Layer 10 of a small transformer language model trained on English Wikipedia (14 layers, counted from 0, width 128). Numbers have three digits each and are written without spaces.
In attention head 3, each number of a token's query is one row of weights dot the token's vector x. The head spreads its attention over the tokens so far by the softmax of query dot key.

Query weights of the head. A number n stands for (n - 500) times 0.0011.
q0: 515466306307407929404495317645378192637544336603261455446334822379579399613476669744698734355611506354691473392226381306588467550376210389223651737808480675292421529344655585444588314470733224576581786254545505679444510422720354560428495293595328628394627628205045500241659625137364653389690701552302484519419552618676703428760421466405395425413718442539434523505220515171430326610818
q1: 525531610424387451525543653468542616573693381599459466427639571453538441475485545452687384477387608678421462577518508546502452565489528407544434435460478460504387548479407412518435576525589395470470365523473483387540465438582579442514537398577509510642463524473550494450521386541541470626380603587451467450409575500383395415486686473605538414550433580502466516495425488458477565626485
q2: 492585464579511537528556427596474540501445604451558542527456539484541566568482468563418503535569445500487552479468467437473545437533531497563459523503551576569557548411534529524467482514449548486598558467423559508454540575573504567452517530486533515509504466545491521543481481450450495441521505451527494551460534465512506468526487474457508509504456557457510575444583554528521495485537
q3: 559377687593555626542500503506483634557509463453462479601507593599563330567435581448695517405527730627323500535480295495607261622511573563421577623558550415431414617386555491440503602482622472578587442605424497437583456436432357489424443405606448399438534797476434581411713615588477576469512474614479607602470525732321469397610454387394478401398471358264343495484446400495608471549572
q4: 601482624556500532368563519574447509517569565458529418443533407453624504613542529481518530522492578492488468532519537531578533504377538436488511435539515416400436420526376507664351431418425410440409444507531617545512444589498617543426445609332416477419467575511500452434563599635551395509461448522540472447613425458457465514346562656445464494463467531498442438616549496586557590428392
q5: 469399411463454450546420563393559449484497525512452552490495487431456480527429518579484383423523565539502559512505507529549550582587478498563487503471495472522423459534544460425544506494556525557542449410566514520514438468561478477621495359555587479536525403488517488544434435434552517536533505480449507559557587548554427538547548434519577492511536551554619419407495522450384437530516
q6: 488540460454609439425586445524574452462549551466516455484487463422535452466539503572456500440485467492505591438585515492430479435514549433438542503454488541425597535458539477378528484516573498561508513450444456478546500565664510456483522596461452535477500447580444417481395508479479617592600511503488531516468514461400411494526533519518603462528522600524667486578530502479466497439463
q7: 553494589464561518558441510473582584477506512468539606513457477549434529341510411401457449470439509508521553500559422440481441390659454488519494640568504563512459482427561625479500487581426587670584426457326421402500612498455454489380522428486411535575595472512389581593483585500455547565467482494504481561440440544565475457492412319546436513426539494454481589509502605472567449648575
q8: 461492554454506522503559502564484571515513611611562508521485591505475483497489544458575513521515513545534536442489541503569514400436484456500459537628492465552509420451503498418464570455507541543479510440427517517428457443412363481586461554514469536505547500597529546410566487475342498436481502433467453579536441411498498384491467485402505442407492456484448491469461421554649495562580
q9: 476426576465519527551551529397489531536544524440462565534554479461479473469455466414619470488458560497528470548483481522483464571476453420552473477642542482487488402493480409541374553536586439542460510528507483555461472485442499482558457538523512565484490545409467523407497464559493444533502533533512432473489547537527488533472483512461476463491548446517418528574373425441437501546430
q10: 426553645362538469516533546506485500551540474605617463502474480424619551502441426492564546596514383422548455431624569416472563432458463549429375491514363457586577509407432543454469509542406513568483584482408582490489511472480500464538479470507534548543639508549498528449416477479337533496454422346494508545535397323570542470502455475505432480511470445494423558460555472570540513500657
q11: 486530629374509508516559544472399563579654511493525490526442530426587518440418555475642485557530509443558510464561487382403434505494502557383472627568432623402502399531441386518400540568468530519521492492447520570516598464383540486458509620342459508504418582468446599466506477485451401547450511527592508543342369444531557411528486504493626464474426523531507498529494490498518617472507
q12: 506535506436462481487560466496383532485572529422564446595386406448624465610486416615562480420563369422525532549752459399403442485522433474429506502412378669371606419498442423438496362538483516445539447560602458471508618601504571486504529640417428544539460477380475508554480528473506375434537507502621500584379381475543587415482473513496624516562454513554638463535559560456550543467476
q13: 642429422536496479527566509524471457378479428453461487462559516601521423510548566507486495448454536567416604529451554516480447654569504483466550435464563368413402535502589435531550475414533469476482438528551531449550475476578545480435552349545400344495429486605441424543543439426506581453563513580424524454616566655459476500488542491500425486568563514491525545638502508432398485382361
q14: 660537471545379694469671538484493446411485504675597584490736527536511469370518615348406413567492653699435544553376706465492482600515395527444458456710374150825328567320488480609472584264373583601617444440367561402415470325552537440504478216547420194273489553845406533281464470240334511399414424181393551562669659669569441290460640369442395511441596321414312701537395347433500458358496
q15: 334471571471350396497385513514513549647566536508372465512405522446425589550595385558477474417573458451518386465599333448511490473441548538510530536470548682383632487626442469508473547610557452475523611458505457538415600442399581542483601675419595732633597402353632523544469596672638397568404527618651372533289455431451497650514438579514681502407461598552599371364555583592623580668575
q16: 539533465527543561541586570575521525433435469498602562488545521524528442448461546493471496590452546599459648505403621574587426529578381558483511531547384359577378535420476505533504466395440569446526453531566530495551513556667416479554491328541436293427440634655310576478585445376378574399547452402381628537652498480558585328462522489486411557588518490467398535549477356439474407380467
q17: 658546451547424705448650544481545463403446496648609548473663474516503422417489584414414391618470635629504556555360809493504493623601343504453419486634401155792346568372481519553466568291381598542655391527376607372445507414569511459553493199538381178294375559795292545339461489190329493434474414204378584574663627659590435273450581366437465500489525369410371684540459326415510445306471
q18: 593563527472452483540618628532439426359595568633569670518466512727561354593684441464437530356637497813354586555582466466477442492365481509599574516548475285505542577497541437587595520421520616511394547340632609477405603331515492453509544500623388615357552524727579508332542486524404459315465541278491526552569462612509509467456586623434457595397667393506468361479451401550542390540465
q19: 356439435652251557488484518497669600585521514388322521449390445453422536497552568614391374497440356524537508364450536389624416554571466634492533610447560452491453567650407510565400500533491597372661518459473591494427774397469695519472723385264522224539448506607455631573586725446590463573402477629562438650470538509580512532494393541519753567558369704529591421436595537425596586411450
q20: 754342556550450462595436584426424563710351554518463553542875407460664335681641563625671476448487371519539461500588511546562570545443488360642601391485769375327579534568558483461564497459478536539575447743600592256471466512503503561698376468625621413494692463513587330546613503466515362560597406500464480608582657655500383518428596559596408643349561392423539386439609597485591459700552
q21: 350405608513409321533497645305650609467410610476458539521352587710418441487596643351497360392513475644475729391358461651695679456522550493672513693646601373377411294562695631370558561533497692537263519398416460614448494433418338726584434524620503538323389535686699466478555552577538413596564493459493507359734398606417453503531503404491389521431418568522423470605344446503476374425391
q22: 329706494472314320575490518433477393446457452485414385480628573313651424407455551533527551400613344441384483413594514497574535579533453314397447373305547279431507367362513345474459572491547476300604617562515306529634402338618548460596617642376533630434700513703330399406616606537424578493720476340458458560604526331470562539539340687573453500410584647573600491547430394549576642387618
q23: 500334264411570469415477297532564368424482590696460537464421513582427544526384503661606494381613361337423519356510477445571630537370349506506503488529593705560510476488764576497622434450651420694592647262432620672421417488559324491735440584532536513449427373506360533479388453214391584434567417480409368560406734457517413506662533393536580552419639497613553545500620519445354413350406
q24: 555581573487548407390634678563488562523659463554469410396593582551545549636442518365768343547633668600445520531532535464563578483270448422539409469383551371475416406430517316549356554372608469540306373362433618599527411387547656423563425613390547490482215528631579469265524356689544414649269529480564423352516466487301289575600713687477540362472366631604479450583618387500419657373360
q25: 414570392237339414490400660454432535563687311749236503422389818478596563525622673473758576429299577479569423563415481526646548581569543577427323537526534552513500510555404686592442515459535356301348388514483624475677422311518329567447550268562612640608557596433522549564555448474544470391511735569353650364587604490353694510482438395481290343550657623510454478326409457318464380417715
q26: 540371427371480451425497549592483416644381363517566451570620487194497484490642463530371530433491331329697440510624622349436667341494441356509693419595617494464639416727430458522474530549319382538553491471521660579382527621607539409580410583529471348517470348412467444572379423474491464464484490306613695429516555381638410616449584448556474618660578500603632545457469424532346543324122
q27: 494562506527463735349572367698466448748491286537416460450436759532634478538500522449458447570460408432608446592292439443415594409259430509528663524560290537426654506465566568447474465649509390439553566497479376622340632503558470534424589626428289657408470686422376442351775610357485380458503622430535538468389306584422506471608481554478343364503494462479361595605453437367534594547568
q28: 491449380491642231669457644347523669431476440520523550511486351507425494334340333264421411538301503388503676757552551595529477433689532550617381392405410503533666389576484435329535689593585527380473329636537424398477534345409557448554551420459549629523455593670643391527431506325416358536541628322458561515525490555398461536590555479514524434598683487545629554450440257500445562490321
q29: 369381376400537561621416591558390342588506572542396475409568543482466489460479469563363428613494519553561426515406428536615560437601497390631494695521450444362310438497457361294453396414704590410398519404600458451419563385450478461535473315505570560418400557537443572456536439437641329362594742561413323521613550481565581473430503536636484399500630477729574409476333572528353431626562
q30: 433520554410563467470410675407729395537824442525557534470489479461606568269481420533572497330325605577439586533691387305600375524669363442481557591672587544263437500377559447438494619590581605804487388454390437332597711526637360395483555333586339564592565579561299379490589584547428648695462496426549469558422336543521371477674440358642529494255481451572637613518391642410525493632582
q31: 446605605570516453605590630542547602630580448604597490442552528404421551385539549441251439514283571554584458591432491444462736451551737380625378562437406557523415559373389504656557363641493555414380470419570494261491653493596556409549526374602433662642661276507587346592346412298592387643531496486272353438476634424701409425486645520658644553591408782569542592721624831337449513693534

Each question shows a short text with each token's key, already scaled and adjusted for position as the last token sees it. A number n stands for (n - 500) times 0.0097.

Then comes the last token's vector x. A number n stands for (n - 500) times 0.0091.

0 "191": 500500500500501499498499508502504505493492482518515487477510466505524482298567669418375084513585
1 "3": 500500500500501499497501507502505504493494491517507481480512455494543497323575710404397088503572
2 "\n": 500500499500501499499502506500507502495490490510508483513499454529558470338625784409389117437562
3 "-": 500500498500502499499501507504516501499485504516498470526503475502500460310605805410442134448606
4 " Rober": 500500495500501500495502504517494508495484491513508478545512435424489498387571813430455199421570
5 "t": 500500498500504499498500508508503505495487503515499483520513522459397637342572811328529347574498
x: 506523558436546430478440590480484535403689378573538601729530586479453490623562527645444421307455611682471488588553551443542381514448637505464549412477407701657747554676563521653483513484343340663594595337565613634456590342579531464501512532578189552691681185453673572580476583392374573534452478398484833523425558333483698632532586401392654631555457602471463328492504328492481653357413
To which token does the last token give the most attention? 3 "-"

0 "le": 500500502500500500500500505500496506500504495501502491499490502491474506315538745440431204430573
1 " res": 500500500500500500501500505502492506502498492503503499480508518490484504333531721459435203411562
2 "emb": 500500499500498503500500505498488506509490466509521510444485513430502421470495638451329245393583
3 "l": 500500500499499501504500504502504504498490500504491498493470527535371464464602642500363200449474
4 "ance": 500500501500501500502499503500497501496512526493475498498503523543421478352549651401502166526478
5 " to": 500500498500500501499500504500504502496503505502496494481516508520511448332550706465489165435571
x: 407582700608503395434271420503655494304359058491607423586403507322448562532673631423363446459435667562521735597471595602442591585589683360440413350476567410490768577576497654645449525454435427473589557378645692647578424554478437568458443655337378424408581274549520530536500629441540610470546412306492641448498339448546570571476411461450622681629504430528511338385615626567518466449439
To which token does the last token give the most attention? 5 " to"

0 "otes": 500500500500501500499499507501497502497499504507497484490523477505495435335559725463351106486577
1 " for": 500500499500500500499500506502503501495497508507494484486520472506490449352570748460352111491581
2 " the": 500500499500501499499500506498511501499495500509499484492510475519500467327585785426376114480596
3 " E": 500500497500502499494502506508488506494503525500473489487487428497611478394572785501468187505616
4 "ven": 500500496500498499496500502500503505495485526505470480496470512459595515346454732311372306448435
5 "ing": 500500499500500499499501509502491504502502508511488492460494526401457520434630790469296269466516
x: 470572595515396480391634588393510699536461281537620312683620633346418624594632625397371567441523398574452405599552664500451540561232683317383517327564532561542666506622461533581498500570382310619473502457563631577559518568474449442375585551580305427575546385488498407613529521434334661682583292294488868498482546322590485506393525359615507662501333633516381401578484387325636588451432
To which token does the last token give the most attention? 2 " the"

0 "oc": 500500501500500500502499506503501505498502496508505496488537559548491501400537610375458296415574
1 "als": 500500500500500500503499504502499504500503496504506499496526545539488490408539623369441309410558
2 " and": 500500499500500500500500504500502501498502503501497496485514505513481472396532657453434248452552
3 " b": 500500498500502499500499505505502502495497516502488493490521470496490475369500647462490274490566
4 "an": 500500499500500501504499500503504503493497524498477490526494469535468426364493551472368316479538
5 "j": 500500500500500501498498505500507501500503521507483486492519520493548367419452565479512305587488
x: 412684687443383380400497254463655584435352403468506559661344717345407362375636402536416636519428578385446559743474482549443679553782649500372337548537584604671565494496559624563436529508344505492460428444538542512463468642313540668531581555546434621597574432641510334464493665542475620561487363281615766432428305587503771490352549420548516587561518403447496564337267549479499420426419
Which two tokens does the last token look at most, in order? 3 " b", 2 " and"

0 "other": 500500501500500499499500504503498504497503511500492488516508474513483505380543677487435269492564
1 " music": 500500500500501499499500505504502504493502512502492489511520487518505524376542651505452269504571
2 "ian": 500500499500501499499499504503497504496503503506500491497521498526523497354534646462445277507568
3 ",": 500500499500501500499500504503503503495502510505495487510524490500509493392568670450442257499542
4 " he": 500500497500501500499500505506501503495502500507504490506531479492514478374535674461457286488574
5 " r": 500500499500501500500500501508492503495500507506493493494530475495475514356496638443472305428505
x: 389575630544461398246414274499473489393560466399474493652476472276427523466594418469241548473476479462585524444588647410381544551549669437535373686422618585623534554527506450645672639528377470695628547198404583602619467481393531466398513523568509442496678103538565508789445656539600684350463244402534639538505400453582652439333490446454563627496444380528484404489666687507496477488506
Which two tokens does the last token look at most, in order? 4 " he", 5 " r"

0 "r": 500500501500500500501499507504491511500506502501495490507494493440413534324564675391436200439560
1 "ument": 500500500500500499501499507501498507497503510502491487503500503481442500328589687371412191465588
2 ",": 500500499500501499499501507500504504495503503508501486500522505508508457358598748428436184474604
3 " which": 500500498500501499499500504503503503497498494509510485516530484522507476344542741427424191469602
4 " th": 500500497500501500501500503510492507496501498504499497506539508509495477329556710459454218420550
5 "ough": 500500499500500501504501501508499503489502531493474491516522466537397504385574700493393261349547
x: 562389537693552553496378499654457603339438379509550530589326442302460449490643697318351708464471476447561563520467527420316574591511579436557625431379505399419666553685447426661443503542574439577477576392349592616423423477459373555339512547516403445465770308457377509692560699504369617430556460249478774417611277525482594677387555317445626564507512435422335371451527630540571337392249
Which two tokens does the last token look at most, in order? 3 " which", 2 ","

0 " H": 500500502500500499500500504501499502498502503503496491500513481503489470386536667463439301463572
1 "ot": 500500502501500500501500504503501505497498516501483499495523456513491462397460626464437414413612
2 "el": 500500499500498502499500505499503503505498497511504488502504568498498433471424615508428353445560
3 ",": 500500498500501500499500503499501502499502498502501495494499499503493476393532658486484284476578
4 " W": 500500497500502500497500504504495504496501499505500494500512475457500494386504633465505297488562
5 "y": 500500496500500500499500504505497506498503520504482487509506471426486468393489620506401418483586
x: 411588561697373431337532462556377577453473432507491473737420563235556480486599390440118532494469364457603466692642520400423491451523524493386579451534466613455617521524386508549540438386402299558350553423570570472379640763589624548436562647423432494318492296484564391512289637484384534608569523368731681461448446308633698779385452487385466504529582451389433417294379460423490550531328
Which two tokens does the last token look at most, in order? 0 " H", 3 ","

0 "ate": 500500501500500500499501505500500503497500503503498486508502473517510456362559738445422166464578
1 " of": 500500500500500500499500504500502502497499501505500485508507471515507460348570741439413172470572
2 " Austral": 500500499500502498497501506510500504486502520500487489516531438488541482369587728443459214503567
3 "ian": 500500498500502498497501502509496508494510514499494486552519466543556598338594756471436317521545
4 " s": 500500497500504499496500503510495506488505519506489490504536447528606564324622659531504243533556
5 "at": 500500497500499500503502505507499505498479475505513501472451449451492473429586614479317351326612
x: 435500663724311551314460536563516552428567518506570307711367465472558528657531585551367577427626598312434448539411398423383628598593578395401458265440480343631726545664486571693411509442279374586557588561433415567560433610640327513316577512560474533514439467612642491534295581612448595433574383456738682499582565413528556460167551445555500633466383358603206381400470406431518427534589
To which token does the last token give the most attention? 1 " of"

0 " and": 500500502500500499499500505500502502496499499505501489500513474516488465342555743439438197480588
1 " f": 500500501500501499500500508506500504493500517503486493495530470496470488359538731466478224438599
2 "riend": 500500499500499500501500506502496505488508533491467494497481493528456471378591723439411300462640
3 "ly": 500500498500501500499500505501497506498513512498490488514495560487474523350543724493456209501507
4 ",": 500500498500502500499500503502503503494500502506499487500508488512510494331571743458449200468549
5 " gen": 500500497500502500500501502512493506493500516509493484532556469489499477349517718468462265426557
x: 378574554734486319441544489538444499469472464601433520583401638338531490520606489548342614329590443470499432548731463390598428420485490403577391560392601390410570490808579537639638679460281250546554520339545715409597369467338582534455444497469550506471606253483473266520554549660483558350426406518487777343539452405598435527269471511696365603538475514512388266247415630431389512425546
To which token does the last token give the most attention? 4 ","

0 "2": 500500502500500499499501505501502504497499491510507486495503473512533489338562717448419217469562
1 " was": 500500501500501499499501506501505504495498496510506485503508474507548488328549716462431235484571
2 " part": 500500499500501500499501505507492507497494492504503501481512461479518484355514703470436257432541
3 " of": 500500498500501500498499505501503504497496506503494488503490484489505500361530702463406215521539
4 " the": 500500498500501500499500504500508503499496496506503487505502483513513473343572706438414190471564
5 " F": 500500496500503500495500502505492505493504527497475489512479445493580486416573716478488253490591
x: 565630560483448439517612490464603394454633413483498468643445619194521552482588633454260586445492691556484343657564603526495456518437506318358550384482474543404506379621450675659349451438363486507425502304488577599554350614555393631521433431549363504540591223567543409668526512613396616578567479388432683512524446157690766547118548439556402503499324385499457571519378648567456405442491
To which token does the last token give the most attention? 4 " the"

0 " th": 500500501500501499502499505504494506497503508499490495506514507529435474352596682483444240460564
1 "ough": 500500500500500500503499504503498504493503524494478492511517479533409489383569688489406274419563
2 " of": 500500499500501500500500503502500502498500500503500489509499477510480463351536719450436227482535
3 " g": 500500498500502500499501505511500503497493513504489485507515463475525463396574694481458233456552
4 "ood": 500500499500500500501503503505503503494496521504481490491505506545521519396605708545409400334521
5 " m": 500500498500503500503501505507500502490498520503482498470522510566464518355600726550454360509580
x: 436754589644448555402580368347577578458417510473494364751423545437383592380660667447433512326486526623582414581359608488548469556652597469538340413338605412643416515606485553744457497624256528609601690292487567449612563466485418540433528421392430370595665335511593403666433632608370546493413548433366695444626420452745706612391669516452383650541488415440301367397487694555480531372553
Which token does the last token look at most, and with what share of its attention? 2 " of", with about 40%

0 " was": 500500502500500499499501505500500503497501499504502489504499470485511471369530707453457263478549
1 " ": 500500501500501499499501504504498505495493505504495491499504451463511479368500682472481292420521
2 "28": 500500499500501500497500502506506503497488486514511487508492451457516458378402600428486311436511
3 ".\n\n": 500500499500501500499500504501503501501497494509505488497508471521510466347549696441424249478558
4 "==": 500500498500500500500501502504504502499494495504505493511506497519475461363506671479450271406569
5 "C": 500500496500501501498501503504502502498484486515510490500501482536596458357584631549458300467578
x: 399784631614334385475550461434591598530511361544359437440372693313426595605647446482418647414579537607540454346608443505486552703569678320242503593553634454426585403615559528619389460486297485463533622326537610476486334711520477535360557600446413476592657313551651610665537530464410402413607558351476589418519556256659619611321522371338488548480373610502509486520326790533584489400449
Which token does the last token look at most, and with what share of its attention? 3 ".\n\n", with about 90%

0 " and": 500500502500500499499500506500502502496499499505501488500513474516487464340555747438437192480589
1 " in": 500500500500501499498501506503505502495494498507504490505522457504496478344535733462459192453586
2 " May": 500500499501502499498501507503495505491483478511517494501495447441543443360587689466449240504579
3 " ": 500500498500502500500500505500501505496491485508511490509494486483530454320593674462415174468573
4 "197": 500500497500499501500499506503508508497482482512513488512483512460556407340542548466405208457615
5 "1": 500500499500502501497499504508508505494482484523511483479509497474593543313607542570391245506508
x: 440418688619340347275551460517634526246333309645331520612397611444501558553528587518413596445507439410361536346453504530542531569523640457431591483373637535494819530556416624607598441572466338465666572359644637594493483436601411510426698522534520395680691237580448428692494491559357630342572350317487770346497381369541610547446631533560465454614392603416365399472424541550643549484393
To which token does the last token give the most attention? 3 " "

0 "am": 500500502500501499501499505501501506496508506503498482540520483538492405348591662412463160468638
1 " F": 500500501500501500501499503503495507493517518500489489545523503527482400391591618431517160459640
2 "act": 500500500501498500501500508501491511498515533489468495540503507488516425401643681373349352500676
3 "ory": 500500500500498502499499507501508506504498479522522481518519609502535435350536593490389166494518
4 " sh": 500500496500502501500501506500496507505494482515516497463519576527554521359574662581505233433626
5 "op": 500500501500500501507500505501509503489498564490438485482459527514411464308633594540382270404493
x: 456543605691527422324439531420473692541478261581466457541568560332431536549540406513476545300506389377492414528452375632419529514449535447537599373406611442256837628614339603632578468533477633583681584367472616516540481654388516636505586375542435337614662350382442462624597628674452515613409365327486776631568322644527644538265614439329468676457516583478383473343522667488578401460445
To which token does the last token give the most attention? 3 "ory"